Layer 4 of a small transformer language model trained on English Wikipedia (8 layers, counted from 0, width 128).
A neuron's activation on a vector x is SiLU(gate . x) times (in . x), where the dot is the dot product.

Input weights of the MLP neurons that the questions are about. A number n stands for (n - 128) times 0.0042.
n88 gate: 115, 169, 150, 71, 132, 97, 64, 140, 114, 124, 126, 60, 173, 127, 119, 81, 146, 104, 100, 136, 131, 117, 149, 189, 122, 123, 130, 84, 113, 93, 121, 111, 129, 149, 116, 137, 112, 127, 198, 72, 159, 136, 171, 32, 137, 74, 110, 193, 156, 117, 125, 205, 174, 124, 130, 112, 161, 177, 134, 106, 84, 104, 160, 195, 154, 135, 79, 100, 148, 131, 128, 117, 105, 165, 86, 106, 143, 138, 130, 100, 140, 177, 139, 117, 48, 117, 136, 70, 61, 133, 155, 108, 86, 124, 168, 180, 193, 170, 153, 202, 89, 127, 62, 143, 82, 135, 173, 123, 175, 117, 181, 151, 141, 152, 137, 107, 146, 154, 138, 103, 173, 123, 106, 175, 178, 135, 184, 125
n94 gate: 122, 86, 144, 158, 72, 78, 90, 118, 153, 124, 93, 171, 147, 150, 164, 162, 133, 166, 72, 87, 129, 144, 145, 128, 181, 139, 138, 66, 98, 221, 117, 112, 180, 100, 88, 141, 166, 136, 75, 95, 129, 190, 152, 136, 156, 179, 188, 74, 155, 132, 141, 141, 137, 172, 162, 157, 109, 114, 173, 196, 143, 120, 118, 159, 173, 162, 112, 120, 163, 97, 161, 186, 103, 109, 141, 132, 66, 138, 172, 177, 110, 118, 119, 91, 146, 121, 106, 182, 111, 60, 125, 80, 115, 131, 104, 205, 121, 175, 145, 132, 131, 114, 73, 79, 158, 160, 154, 144, 158, 98, 145, 147, 142, 146, 112, 133, 121, 105, 97, 161, 108, 150, 133, 81, 176, 76, 131, 155
n97 gate: 107, 91, 125, 121, 115, 110, 118, 118, 77, 88, 130, 155, 126, 90, 203, 79, 97, 134, 118, 133, 96, 82, 108, 110, 152, 135, 121, 178, 111, 171, 94, 70, 141, 129, 143, 106, 163, 133, 125, 78, 136, 148, 105, 166, 127, 166, 112, 119, 135, 136, 120, 70, 108, 143, 91, 168, 129, 183, 115, 85, 181, 108, 109, 116, 70, 179, 114, 108, 100, 151, 125, 161, 163, 107, 141, 99, 52, 188, 138, 130, 128, 141, 135, 41, 90, 97, 125, 137, 90, 172, 126, 132, 127, 174, 134, 211, 134, 124, 45, 158, 172, 124, 118, 86, 184, 167, 134, 195, 143, 178, 171, 121, 120, 114, 170, 155, 121, 171, 101, 81, 172, 129, 143, 129, 159, 153, 105, 102
n102 gate: 132, 147, 117, 135, 141, 136, 160, 88, 119, 91, 192, 132, 85, 92, 169, 98, 103, 165, 198, 137, 126, 110, 152, 119, 190, 127, 98, 108, 94, 116, 200, 147, 133, 70, 167, 100, 127, 161, 61, 141, 111, 107, 138, 161, 143, 128, 128, 135, 146, 98, 133, 134, 125, 56, 120, 122, 93, 94, 99, 150, 127, 104, 123, 103, 174, 123, 90, 139, 79, 160, 120, 105, 170, 144, 109, 109, 177, 138, 135, 108, 154, 172, 146, 127, 183, 134, 213, 152, 107, 131, 158, 112, 77, 143, 147, 119, 195, 122, 104, 150, 139, 57, 107, 102, 121, 130, 165, 97, 199, 171, 164, 201, 81, 140, 89, 120, 95, 148, 115, 176, 61, 109, 131, 119, 127, 89, 132, 123
n107 gate: 105, 135, 146, 138, 174, 139, 127, 94, 77, 117, 139, 133, 178, 180, 120, 119, 161, 115, 124, 94, 137, 179, 116, 151, 88, 176, 132, 123, 151, 107, 131, 122, 174, 157, 169, 153, 159, 194, 211, 108, 132, 86, 131, 81, 135, 49, 156, 123, 144, 180, 94, 87, 124, 166, 124, 92, 101, 127, 106, 119, 99, 85, 109, 118, 99, 98, 130, 137, 127, 114, 146, 140, 90, 84, 99, 79, 115, 158, 147, 84, 117, 162, 145, 102, 164, 178, 112, 140, 122, 109, 108, 128, 188, 129, 204, 148, 207, 219, 117, 150, 120, 129, 159, 139, 93, 128, 135, 123, 168, 91, 115, 179, 95, 138, 183, 96, 120, 102, 211, 125, 199, 147, 155, 117, 112, 120, 122, 210
n159 gate: 164, 148, 142, 67, 42, 135, 111, 101, 180, 163, 105, 103, 75, 84, 165, 167, 108, 142, 118, 131, 124, 91, 125, 92, 155, 121, 161, 108, 106, 150, 152, 89, 159, 137, 99, 74, 200, 137, 200, 124, 160, 118, 196, 118, 137, 142, 137, 117, 82, 120, 83, 133, 118, 151, 112, 119, 122, 170, 154, 115, 175, 73, 191, 113, 126, 110, 126, 169, 153, 95, 112, 102, 139, 39, 109, 106, 110, 160, 144, 125, 150, 117, 161, 167, 81, 144, 69, 130, 148, 126, 146, 120, 111, 124, 42, 88, 144, 147, 117, 54, 112, 127, 129, 116, 137, 136, 150, 118, 97, 137, 81, 131, 115, 127, 143, 131, 159, 95, 150, 93, 154, 160, 136, 80, 149, 151, 130, 131
n162 gate: 130, 82, 121, 113, 121, 175, 146, 189, 147, 96, 146, 131, 133, 113, 139, 135, 163, 66, 86, 138, 153, 170, 96, 196, 69, 204, 136, 157, 99, 125, 162, 180, 116, 130, 192, 150, 71, 164, 97, 115, 117, 89, 119, 103, 115, 138, 147, 146, 202, 164, 81, 128, 151, 119, 140, 129, 150, 136, 132, 116, 138, 122, 88, 135, 97, 106, 137, 120, 144, 160, 138, 160, 134, 153, 58, 220, 115, 73, 88, 83, 134, 65, 91, 120, 157, 164, 111, 95, 138, 138, 115, 117, 188, 110, 110, 158, 95, 94, 134, 164, 117, 163, 202, 130, 124, 87, 165, 121, 96, 194, 61, 111, 110, 89, 78, 108, 100, 162, 116, 146, 82, 101, 107, 105, 135, 141, 144, 151
n188 gate: 165, 105, 116, 104, 172, 125, 153, 132, 149, 147, 73, 165, 143, 76, 104, 186, 140, 167, 133, 105, 132, 138, 186, 131, 140, 83, 181, 192, 147, 122, 164, 128, 156, 117, 114, 177, 161, 162, 163, 128, 118, 172, 175, 145, 160, 125, 155, 62, 118, 170, 127, 130, 108, 94, 153, 151, 162, 104, 146, 105, 146, 160, 142, 27, 35, 124, 124, 152, 119, 138, 132, 113, 101, 129, 69, 138, 109, 140, 66, 144, 123, 134, 82, 93, 103, 125, 118, 163, 66, 115, 113, 65, 83, 170, 84, 79, 107, 159, 143, 154, 174, 115, 58, 146, 147, 100, 84, 157, 181, 128, 155, 96, 234, 54, 159, 142, 124, 190, 152, 93, 114, 169, 181, 118, 141, 183, 163, 101
n88 in: 115, 196, 164, 92, 108, 171, 78, 171, 73, 145, 81, 134, 98, 50, 196, 119, 152, 152, 117, 104, 97, 82, 147, 150, 131, 142, 114, 121, 180, 134, 123, 133, 120, 134, 138, 191, 174, 142, 136, 148, 155, 162, 97, 63, 76, 163, 156, 199, 132, 142, 102, 144, 143, 66, 124, 127, 108, 236, 174, 142, 94, 176, 163, 95, 163, 162, 82, 135, 101, 54, 125, 121, 186, 94, 115, 135, 93, 187, 139, 115, 93, 146, 82, 169, 137, 70, 184, 150, 46, 104, 112, 58, 161, 149, 117, 116, 122, 155, 133, 102, 96, 106, 131, 118, 60, 123, 103, 129, 119, 89, 80, 168, 175, 145, 106, 171, 175, 144, 109, 122, 140, 155, 115, 149, 162, 182, 120, 108
n94 in: 113, 119, 112, 134, 58, 108, 80, 64, 145, 149, 180, 164, 73, 85, 75, 49, 104, 101, 144, 112, 161, 106, 52, 116, 87, 101, 101, 104, 98, 148, 162, 175, 102, 63, 155, 116, 141, 133, 109, 66, 96, 104, 166, 174, 132, 158, 190, 131, 104, 117, 196, 89, 171, 162, 134, 106, 126, 88, 131, 111, 183, 139, 107, 143, 126, 157, 131, 216, 134, 83, 155, 134, 160, 136, 176, 117, 125, 96, 123, 135, 181, 137, 76, 162, 157, 102, 168, 132, 128, 172, 137, 151, 138, 50, 121, 190, 138, 69, 143, 172, 124, 168, 100, 121, 114, 125, 127, 138, 89, 105, 38, 168, 137, 127, 175, 153, 119, 70, 65, 116, 166, 178, 83, 122, 95, 65, 162, 162
n97 in: 140, 107, 170, 141, 103, 91, 102, 132, 143, 163, 197, 168, 91, 140, 134, 172, 171, 115, 78, 78, 148, 97, 132, 170, 123, 127, 125, 161, 151, 111, 150, 100, 162, 164, 164, 90, 161, 104, 91, 160, 153, 92, 191, 129, 111, 165, 134, 106, 152, 152, 135, 142, 143, 114, 178, 121, 149, 112, 138, 143, 193, 92, 140, 78, 92, 149, 145, 160, 85, 80, 73, 99, 149, 63, 153, 164, 128, 158, 113, 108, 167, 141, 140, 73, 115, 141, 116, 135, 105, 173, 147, 209, 150, 80, 81, 156, 79, 117, 44, 131, 139, 129, 153, 83, 141, 117, 112, 82, 165, 144, 137, 64, 69, 125, 148, 102, 133, 93, 89, 137, 119, 103, 115, 103, 127, 163, 120, 97
n102 in: 80, 123, 82, 152, 168, 111, 116, 150, 89, 139, 132, 171, 158, 153, 166, 193, 174, 103, 183, 136, 133, 163, 151, 112, 106, 135, 132, 175, 138, 137, 104, 63, 152, 168, 151, 124, 140, 112, 198, 184, 117, 204, 109, 80, 152, 108, 104, 195, 149, 141, 178, 128, 105, 111, 128, 109, 62, 154, 95, 109, 144, 145, 82, 156, 123, 99, 108, 127, 141, 135, 90, 93, 89, 130, 164, 112, 95, 156, 157, 110, 140, 89, 149, 135, 217, 154, 151, 126, 188, 129, 179, 127, 96, 125, 158, 135, 199, 117, 141, 133, 89, 129, 196, 196, 90, 67, 134, 104, 74, 128, 143, 131, 163, 153, 111, 142, 145, 83, 133, 102, 75, 76, 112, 175, 77, 134, 157, 159
n107 in: 97, 120, 90, 108, 113, 74, 130, 122, 92, 91, 93, 134, 168, 175, 101, 84, 137, 105, 35, 98, 146, 142, 150, 103, 113, 115, 77, 129, 84, 87, 138, 230, 135, 137, 159, 92, 107, 134, 141, 188, 112, 225, 132, 169, 135, 110, 127, 98, 123, 86, 117, 96, 91, 140, 141, 82, 87, 161, 71, 191, 141, 111, 140, 167, 118, 53, 148, 151, 86, 79, 137, 98, 170, 89, 159, 155, 112, 128, 130, 135, 78, 110, 75, 90, 181, 144, 134, 133, 98, 149, 75, 132, 151, 130, 145, 131, 148, 128, 158, 197, 101, 96, 136, 95, 121, 101, 154, 159, 77, 67, 145, 137, 90, 97, 213, 77, 172, 110, 129, 111, 184, 141, 150, 99, 140, 126, 95, 170
n159 in: 110, 114, 104, 188, 128, 145, 133, 114, 102, 132, 182, 138, 153, 164, 141, 82, 79, 136, 113, 120, 150, 146, 140, 86, 131, 174, 66, 67, 146, 131, 109, 140, 76, 134, 202, 148, 134, 228, 83, 124, 137, 140, 158, 186, 74, 116, 161, 123, 147, 145, 171, 171, 123, 168, 134, 106, 119, 73, 76, 162, 78, 209, 102, 122, 213, 103, 183, 132, 131, 130, 148, 156, 129, 163, 152, 161, 154, 148, 138, 92, 122, 112, 175, 141, 128, 145, 129, 134, 130, 154, 111, 149, 125, 187, 158, 173, 144, 120, 122, 172, 149, 145, 115, 125, 98, 169, 140, 138, 118, 119, 106, 98, 61, 118, 136, 139, 105, 110, 85, 160, 99, 202, 86, 142, 169, 127, 151, 53
n162 in: 147, 117, 147, 104, 175, 159, 130, 82, 76, 92, 149, 118, 128, 98, 116, 98, 154, 104, 116, 89, 165, 92, 91, 152, 95, 159, 121, 161, 160, 118, 80, 158, 162, 103, 169, 136, 137, 140, 128, 160, 145, 66, 139, 137, 129, 124, 103, 137, 200, 86, 83, 126, 111, 109, 134, 178, 116, 120, 170, 178, 130, 111, 118, 109, 119, 160, 154, 165, 136, 134, 168, 134, 153, 162, 69, 108, 116, 202, 105, 81, 108, 131, 83, 132, 85, 159, 152, 173, 139, 144, 141, 121, 159, 133, 162, 146, 152, 123, 123, 94, 91, 148, 83, 144, 95, 135, 182, 127, 154, 200, 126, 136, 51, 125, 114, 130, 122, 148, 125, 172, 140, 147, 166, 166, 117, 157, 108, 85
n188 in: 143, 144, 205, 137, 108, 114, 110, 195, 143, 102, 142, 102, 162, 220, 107, 145, 88, 142, 79, 192, 131, 62, 123, 110, 105, 163, 88, 153, 125, 145, 127, 147, 7, 110, 63, 68, 146, 107, 154, 94, 74, 140, 145, 125, 150, 123, 70, 139, 94, 149, 122, 108, 130, 142, 54, 118, 196, 102, 144, 116, 106, 129, 188, 102, 116, 106, 135, 130, 172, 176, 102, 156, 138, 150, 144, 136, 106, 143, 163, 161, 145, 144, 128, 161, 76, 118, 129, 42, 129, 129, 106, 172, 124, 120, 152, 123, 138, 123, 160, 137, 21, 141, 153, 121, 126, 138, 128, 111, 105, 92, 84, 199, 76, 164, 153, 96, 76, 164, 119, 99, 145, 108, 157, 33, 189, 135, 43, 104

Each question shows a token from some text and the vector x that enters the MLP there. A number n stands for (n - 128) times 0.038.

"house": 108, 114, 118, 80, 106, 122, 87, 94, 140, 145, 154, 148, 82, 115, 111, 120, 131, 93, 134, 138, 125, 79, 150, 64, 135, 157, 147, 142, 102, 153, 77, 95, 133, 144, 112, 200, 91, 157, 161, 148, 96, 99, 87, 120, 131, 208, 155, 119, 150, 141, 135, 167, 118, 129, 123, 138, 124, 88, 143, 123, 142, 150, 107, 128, 129, 138, 143, 143, 83, 107, 165, 188, 112, 131, 129, 115, 106, 81, 170, 95, 150, 162, 156, 90, 181, 153, 96, 133, 103, 179, 177, 162, 187, 126, 120, 134, 106, 96, 156, 121, 78, 124, 114, 150, 110, 104, 124, 111, 115, 177, 123, 128, 131, 143, 160, 88, 122, 116, 163, 203, 98, 104, 103, 100, 117, 112, 101, 69
Which three neurons fire most, strongest first? n162, n94, n107

" ": 129, 122, 66, 100, 123, 102, 101, 106, 135, 162, 158, 95, 155, 123, 73, 134, 162, 93, 103, 132, 143, 72, 168, 107, 152, 163, 101, 176, 169, 138, 85, 118, 142, 180, 101, 171, 119, 129, 121, 157, 123, 99, 183, 139, 105, 158, 152, 121, 159, 103, 137, 143, 118, 129, 110, 148, 131, 164, 104, 129, 171, 123, 156, 121, 164, 117, 148, 191, 145, 97, 187, 153, 126, 121, 116, 118, 104, 91, 176, 151, 153, 139, 103, 97, 126, 119, 91, 77, 97, 148, 139, 170, 155, 158, 134, 96, 146, 161, 164, 162, 104, 137, 100, 108, 96, 133, 134, 85, 124, 94, 112, 139, 160, 153, 138, 109, 126, 90, 171, 202, 105, 50, 142, 123, 98, 119, 119, 151
Which neuron fires most, and how strongly? n107, at about 2.8

" August": 102, 92, 26, 85, 131, 130, 64, 77, 165, 99, 161, 122, 90, 125, 128, 191, 130, 75, 128, 134, 130, 87, 138, 97, 122, 143, 155, 92, 139, 174, 88, 110, 139, 106, 122, 152, 136, 123, 162, 130, 92, 85, 121, 115, 134, 169, 132, 136, 137, 159, 121, 160, 86, 139, 108, 140, 123, 142, 117, 185, 190, 123, 62, 127, 123, 152, 112, 144, 129, 65, 168, 173, 100, 125, 131, 149, 98, 103, 161, 156, 166, 155, 74, 119, 139, 159, 97, 127, 85, 148, 171, 123, 159, 112, 124, 144, 121, 184, 123, 107, 113, 172, 79, 113, 120, 154, 115, 72, 122, 133, 156, 122, 148, 126, 157, 99, 131, 105, 185, 106, 108, 116, 91, 127, 137, 170, 105, 108
The two highest activations, in order: n94, n97

"ender": 145, 74, 82, 70, 196, 142, 126, 101, 139, 139, 141, 83, 82, 100, 134, 156, 125, 97, 157, 136, 97, 115, 125, 88, 131, 154, 111, 127, 141, 152, 96, 86, 138, 147, 89, 219, 100, 159, 117, 150, 116, 109, 89, 91, 100, 184, 124, 100, 121, 149, 168, 117, 142, 106, 93, 111, 147, 75, 159, 125, 133, 164, 112, 145, 152, 157, 131, 166, 80, 97, 162, 144, 141, 149, 184, 126, 78, 86, 165, 92, 153, 141, 146, 94, 149, 157, 98, 130, 115, 160, 175, 155, 133, 104, 148, 118, 96, 46, 150, 115, 99, 136, 115, 137, 91, 111, 89, 80, 134, 124, 122, 129, 100, 134, 164, 109, 130, 105, 154, 159, 109, 86, 119, 130, 141, 133, 105, 87
Which neuron fires most, and how strongly? n107, at about 0.82

" sound": 130, 116, 87, 79, 128, 95, 75, 92, 155, 145, 126, 148, 85, 124, 118, 141, 104, 104, 116, 137, 114, 72, 136, 106, 112, 189, 68, 142, 130, 192, 108, 136, 164, 138, 93, 174, 106, 165, 148, 139, 81, 104, 139, 127, 138, 151, 131, 136, 154, 135, 149, 131, 152, 121, 114, 139, 136, 101, 107, 126, 127, 157, 174, 84, 126, 152, 123, 157, 118, 118, 142, 117, 138, 122, 157, 129, 93, 85, 168, 99, 153, 158, 137, 99, 142, 160, 91, 110, 82, 140, 167, 169, 143, 159, 147, 169, 122, 50, 146, 101, 64, 105, 87, 90, 135, 115, 127, 98, 133, 148, 152, 182, 136, 142, 143, 35, 151, 120, 184, 161, 77, 115, 102, 113, 169, 160, 89, 118
Which three neurons fire most, strongest first? n94, n97, n159

"ce": 151, 76, 94, 105, 151, 111, 93, 88, 160, 133, 112, 141, 72, 113, 125, 145, 149, 99, 183, 136, 83, 93, 139, 90, 141, 183, 131, 149, 97, 106, 93, 97, 141, 161, 119, 169, 91, 154, 131, 121, 70, 120, 116, 105, 112, 165, 142, 161, 160, 155, 141, 81, 109, 138, 99, 131, 141, 78, 133, 109, 117, 131, 99, 156, 111, 100, 150, 130, 87, 142, 172, 153, 127, 145, 171, 123, 97, 78, 145, 118, 106, 163, 157, 143, 150, 120, 109, 109, 112, 187, 135, 133, 154, 162, 129, 143, 119, 95, 165, 118, 121, 171, 110, 74, 79, 112, 105, 42, 145, 135, 87, 120, 141, 129, 162, 82, 142, 113, 163, 175, 122, 94, 109, 146, 166, 117, 73, 76
Which of these neurons fires most? n88

"2": 122, 141, 98, 118, 122, 132, 68, 90, 153, 121, 130, 85, 171, 101, 112, 96, 139, 99, 128, 178, 125, 72, 153, 98, 139, 160, 69, 191, 165, 135, 133, 71, 131, 174, 100, 181, 118, 137, 141, 154, 117, 90, 120, 98, 115, 162, 126, 154, 123, 165, 156, 156, 122, 91, 126, 161, 153, 152, 70, 73, 175, 134, 134, 150, 135, 125, 117, 172, 113, 127, 184, 141, 110, 111, 137, 147, 137, 63, 142, 159, 144, 163, 82, 63, 120, 122, 108, 140, 93, 143, 146, 155, 168, 138, 113, 123, 118, 166, 139, 126, 89, 136, 61, 117, 63, 121, 97, 99, 89, 115, 106, 110, 142, 146, 127, 113, 159, 109, 159, 168, 90, 76, 118, 141, 125, 121, 114, 145
Which of these neurons fires most? n88

" was": 144, 90, 67, 61, 139, 117, 118, 92, 175, 116, 156, 127, 47, 112, 154, 125, 162, 108, 99, 141, 151, 95, 188, 89, 161, 194, 119, 109, 123, 118, 92, 95, 176, 149, 72, 171, 122, 162, 113, 149, 84, 127, 166, 144, 135, 156, 149, 125, 122, 81, 128, 126, 113, 143, 108, 115, 124, 123, 108, 147, 151, 192, 79, 101, 130, 144, 129, 117, 131, 124, 159, 140, 106, 106, 140, 105, 108, 96, 172, 117, 171, 138, 119, 87, 185, 124, 106, 137, 110, 153, 134, 126, 134, 153, 151, 153, 160, 142, 138, 124, 77, 143, 69, 106, 91, 121, 108, 84, 157, 151, 133, 155, 162, 143, 138, 88, 138, 103, 176, 127, 91, 104, 105, 120, 140, 156, 155, 94
Which of these neurons fires most? n102

" which": 127, 109, 81, 77, 115, 117, 98, 104, 152, 105, 161, 139, 97, 136, 145, 155, 112, 117, 139, 145, 128, 45, 189, 89, 116, 189, 95, 105, 124, 136, 121, 82, 136, 117, 84, 182, 85, 141, 123, 168, 93, 77, 131, 170, 122, 165, 112, 108, 135, 108, 132, 123, 117, 127, 79, 97, 153, 119, 125, 106, 119, 138, 179, 81, 144, 131, 121, 113, 89, 132, 154, 154, 93, 148, 95, 138, 95, 116, 147, 155, 167, 124, 116, 108, 185, 153, 87, 127, 95, 178, 176, 151, 130, 156, 146, 170, 183, 97, 143, 118, 116, 119, 79, 129, 101, 117, 145, 62, 108, 138, 128, 142, 134, 95, 137, 117, 101, 77, 152, 159, 101, 105, 116, 110, 158, 117, 123, 117
Which neuron fires most, and how strongly? n102, at about 1.6

"9": 103, 85, 39, 86, 111, 139, 68, 104, 130, 124, 134, 144, 120, 88, 100, 83, 133, 120, 117, 155, 129, 115, 133, 117, 116, 180, 127, 156, 99, 124, 127, 91, 167, 163, 119, 146, 95, 94, 95, 162, 97, 108, 131, 164, 151, 107, 129, 99, 135, 171, 137, 141, 94, 102, 103, 140, 128, 138, 96, 94, 137, 116, 101, 133, 97, 123, 124, 159, 139, 134, 214, 151, 111, 124, 173, 134, 98, 78, 139, 161, 182, 99, 126, 90, 145, 133, 80, 133, 81, 142, 151, 161, 142, 134, 101, 156, 98, 122, 182, 97, 89, 151, 81, 143, 107, 167, 122, 104, 121, 71, 154, 162, 145, 184, 155, 117, 153, 123, 176, 140, 95, 74, 88, 110, 93, 135, 107, 116
Which three neurons fire most, strongest first? n94, n88, n159

"ers": 149, 113, 89, 80, 152, 139, 114, 92, 168, 137, 145, 100, 55, 89, 147, 104, 110, 100, 108, 145, 146, 54, 161, 84, 129, 146, 115, 133, 126, 121, 97, 102, 134, 161, 126, 175, 106, 125, 149, 152, 116, 85, 117, 100, 94, 193, 139, 135, 148, 133, 123, 147, 119, 139, 136, 159, 153, 90, 112, 145, 114, 135, 138, 120, 135, 97, 133, 139, 82, 126, 177, 168, 146, 160, 166, 103, 87, 93, 162, 97, 118, 130, 137, 98, 142, 183, 86, 136, 111, 170, 189, 158, 156, 125, 145, 122, 164, 99, 169, 116, 95, 164, 101, 122, 116, 150, 100, 65, 122, 154, 123, 166, 144, 103, 160, 86, 142, 132, 173, 177, 96, 102, 106, 106, 118, 136, 70, 97
The two highest activations, in order: n162, n159

" president": 142, 109, 92, 45, 128, 130, 103, 96, 131, 138, 152, 121, 70, 82, 152, 179, 109, 101, 111, 152, 143, 67, 161, 105, 136, 166, 105, 105, 148, 185, 84, 85, 136, 127, 95, 140, 113, 155, 137, 157, 98, 131, 104, 120, 115, 159, 126, 100, 150, 84, 150, 145, 128, 108, 112, 126, 131, 153, 145, 142, 145, 137, 84, 110, 121, 125, 140, 175, 79, 100, 146, 173, 95, 148, 136, 119, 94, 114, 188, 107, 163, 120, 122, 95, 169, 176, 53, 105, 54, 170, 148, 147, 125, 100, 130, 141, 99, 109, 160, 129, 85, 153, 128, 85, 114, 129, 128, 126, 139, 140, 86, 121, 128, 102, 149, 97, 154, 81, 174, 176, 119, 127, 101, 106, 124, 153, 107, 88
Which neuron fires most, and how strongly? n97, at about 3.2

"ist": 165, 116, 78, 121, 107, 156, 128, 83, 172, 135, 140, 117, 32, 104, 179, 158, 123, 78, 111, 159, 84, 64, 150, 108, 127, 149, 137, 105, 109, 144, 49, 92, 154, 130, 89, 161, 111, 103, 167, 147, 107, 95, 131, 91, 120, 154, 134, 129, 147, 116, 150, 142, 105, 157, 110, 166, 149, 102, 157, 127, 114, 123, 108, 145, 117, 133, 144, 195, 83, 114, 140, 175, 111, 155, 133, 74, 74, 93, 143, 100, 129, 89, 130, 122, 144, 149, 96, 122, 117, 187, 157, 146, 163, 140, 145, 125, 115, 70, 142, 127, 117, 160, 110, 125, 81, 125, 103, 110, 120, 135, 111, 138, 104, 132, 168, 101, 145, 115, 173, 171, 114, 106, 106, 128, 108, 128, 77, 88
Which of these neurons fires most? n107

" discuss": 143, 93, 94, 88, 113, 137, 87, 90, 165, 138, 115, 122, 82, 109, 126, 160, 81, 108, 109, 130, 111, 39, 163, 70, 95, 188, 90, 102, 142, 150, 103, 114, 110, 156, 99, 143, 106, 118, 158, 140, 57, 83, 153, 129, 117, 144, 124, 119, 164, 125, 151, 140, 121, 110, 115, 109, 155, 127, 127, 194, 163, 172, 111, 104, 81, 134, 108, 146, 114, 104, 131, 107, 119, 102, 124, 130, 121, 107, 197, 105, 172, 122, 123, 108, 167, 151, 118, 114, 97, 152, 135, 133, 144, 164, 160, 142, 108, 106, 210, 146, 95, 114, 57, 103, 145, 127, 107, 109, 91, 146, 134, 170, 110, 134, 133, 98, 158, 85, 162, 176, 140, 107, 154, 140, 160, 163, 136, 87
The two highest activations, in order: n159, n94

" March": 126, 85, 32, 48, 124, 116, 67, 66, 134, 132, 148, 123, 110, 97, 139, 144, 125, 80, 139, 167, 117, 113, 150, 92, 132, 151, 147, 86, 147, 170, 87, 97, 123, 106, 106, 134, 165, 157, 153, 161, 77, 86, 149, 119, 132, 187, 126, 138, 164, 176, 122, 156, 113, 110, 96, 170, 134, 126, 125, 162, 206, 134, 100, 106, 133, 136, 111, 150, 122, 87, 174, 179, 110, 136, 109, 138, 99, 94, 141, 168, 159, 135, 88, 110, 143, 138, 110, 141, 72, 145, 177, 127, 141, 133, 125, 111, 119, 144, 151, 91, 98, 152, 88, 95, 122, 133, 109, 69, 99, 138, 139, 154, 137, 142, 168, 128, 141, 127, 166, 158, 94, 137, 111, 136, 148, 164, 132, 92
Which neuron fires most, and how strongly? n94, at about 6.2

"S": 114, 131, 68, 71, 129, 153, 109, 120, 103, 116, 131, 98, 130, 98, 129, 150, 89, 87, 138, 90, 173, 77, 160, 74, 125, 148, 99, 137, 141, 108, 103, 136, 139, 136, 73, 198, 97, 116, 131, 129, 120, 104, 103, 119, 124, 193, 113, 141, 95, 162, 130, 143, 69, 134, 106, 133, 183, 132, 98, 169, 122, 123, 149, 89, 118, 102, 138, 156, 104, 159, 144, 129, 108, 156, 108, 140, 80, 97, 202, 137, 112, 171, 135, 97, 167, 100, 97, 121, 139, 135, 168, 125, 150, 162, 173, 125, 161, 85, 161, 74, 113, 138, 100, 89, 121, 147, 110, 98, 105, 125, 95, 157, 176, 116, 117, 137, 123, 126, 180, 162, 97, 89, 86, 92, 114, 161, 136, 112
Which of these neurons fires most? n97

" Jews": 168, 117, 80, 86, 144, 156, 111, 81, 166, 141, 166, 108, 96, 110, 165, 115, 114, 124, 116, 123, 145, 53, 144, 77, 103, 168, 82, 100, 115, 143, 69, 108, 149, 147, 114, 164, 110, 128, 114, 157, 117, 111, 109, 96, 93, 180, 114, 122, 138, 113, 139, 120, 150, 155, 126, 157, 164, 121, 129, 140, 127, 129, 103, 93, 105, 117, 122, 130, 70, 94, 159, 150, 118, 141, 148, 118, 94, 111, 170, 112, 160, 135, 169, 88, 132, 172, 100, 119, 107, 171, 185, 148, 183, 117, 161, 129, 110, 120, 127, 140, 72, 148, 99, 100, 124, 122, 135, 47, 118, 148, 122, 158, 174, 96, 155, 75, 162, 91, 166, 177, 107, 115, 102, 126, 111, 184, 98, 92
Which neuron fires most, and how strongly? n97, at about 2.3

",": 151, 99, 52, 70, 105, 95, 101, 96, 186, 111, 139, 157, 114, 115, 94, 164, 119, 124, 126, 127, 118, 81, 210, 74, 135, 185, 95, 125, 134, 116, 115, 107, 166, 181, 89, 160, 105, 108, 151, 156, 128, 110, 167, 134, 117, 165, 150, 116, 131, 112, 108, 87, 96, 146, 117, 154, 158, 148, 144, 125, 158, 147, 169, 68, 149, 136, 138, 136, 108, 141, 156, 154, 122, 134, 125, 146, 101, 111, 169, 138, 152, 146, 119, 91, 136, 158, 124, 117, 95, 187, 147, 154, 130, 99, 158, 161, 145, 175, 158, 137, 117, 145, 85, 108, 134, 129, 125, 85, 155, 128, 106, 158, 190, 117, 162, 125, 130, 98, 174, 147, 99, 85, 118, 106, 125, 158, 105, 127
Which neuron fires most, and how strongly? n188, at about 3

" Sal": 132, 168, 89, 79, 146, 142, 67, 99, 134, 103, 163, 115, 131, 98, 102, 179, 116, 82, 134, 107, 143, 83, 134, 94, 122, 134, 142, 169, 117, 154, 72, 136, 155, 146, 109, 204, 123, 119, 124, 135, 120, 113, 123, 98, 147, 202, 100, 146, 146, 152, 147, 169, 135, 132, 106, 151, 158, 140, 117, 161, 145, 136, 104, 104, 159, 114, 86, 123, 99, 142, 192, 199, 97, 137, 116, 157, 109, 101, 162, 131, 134, 194, 128, 135, 138, 121, 107, 115, 146, 149, 159, 134, 158, 129, 137, 57, 135, 104, 136, 104, 74, 86, 103, 162, 141, 114, 109, 36, 116, 85, 123, 122, 147, 98, 114, 101, 118, 153, 184, 160, 108, 128, 111, 146, 133, 161, 107, 59
Which neuron fires most, and how strongly? n88, at about 1.2

"red": 154, 98, 73, 95, 90, 124, 110, 80, 142, 157, 162, 85, 51, 101, 133, 152, 113, 109, 107, 153, 114, 77, 147, 104, 136, 154, 148, 174, 133, 150, 95, 127, 179, 139, 107, 169, 132, 116, 137, 167, 83, 106, 82, 160, 120, 164, 138, 135, 148, 124, 124, 139, 101, 118, 115, 147, 119, 99, 111, 114, 119, 138, 88, 102, 136, 110, 120, 125, 114, 92, 145, 149, 110, 195, 141, 83, 79, 107, 192, 135, 174, 157, 104, 99, 174, 146, 122, 120, 97, 173, 160, 178, 187, 123, 162, 163, 118, 129, 186, 147, 105, 139, 107, 79, 153, 95, 78, 71, 118, 127, 75, 179, 138, 122, 162, 94, 145, 101, 161, 143, 124, 99, 106, 126, 128, 125, 114, 108
Which three neurons fire most, strongest first? n94, n97, n102

" to": 186, 73, 67, 65, 104, 125, 82, 115, 160, 119, 157, 157, 69, 104, 122, 149, 97, 114, 143, 118, 135, 69, 185, 100, 140, 171, 142, 147, 121, 120, 112, 82, 140, 135, 72, 161, 134, 150, 125, 173, 111, 110, 120, 133, 111, 124, 115, 135, 145, 118, 139, 147, 67, 92, 101, 155, 124, 109, 157, 105, 136, 147, 70, 100, 139, 120, 128, 104, 132, 114, 174, 92, 116, 133, 121, 111, 97, 88, 154, 120, 117, 141, 109, 75, 157, 139, 101, 129, 76, 162, 132, 136, 139, 116, 163, 144, 174, 128, 114, 132, 83, 104, 121, 99, 118, 112, 117, 60, 88, 156, 97, 141, 179, 72, 158, 131, 151, 92, 165, 174, 103, 134, 114, 128, 144, 154, 111, 79
Which neuron fires most, and how strongly? n102, at about 1.8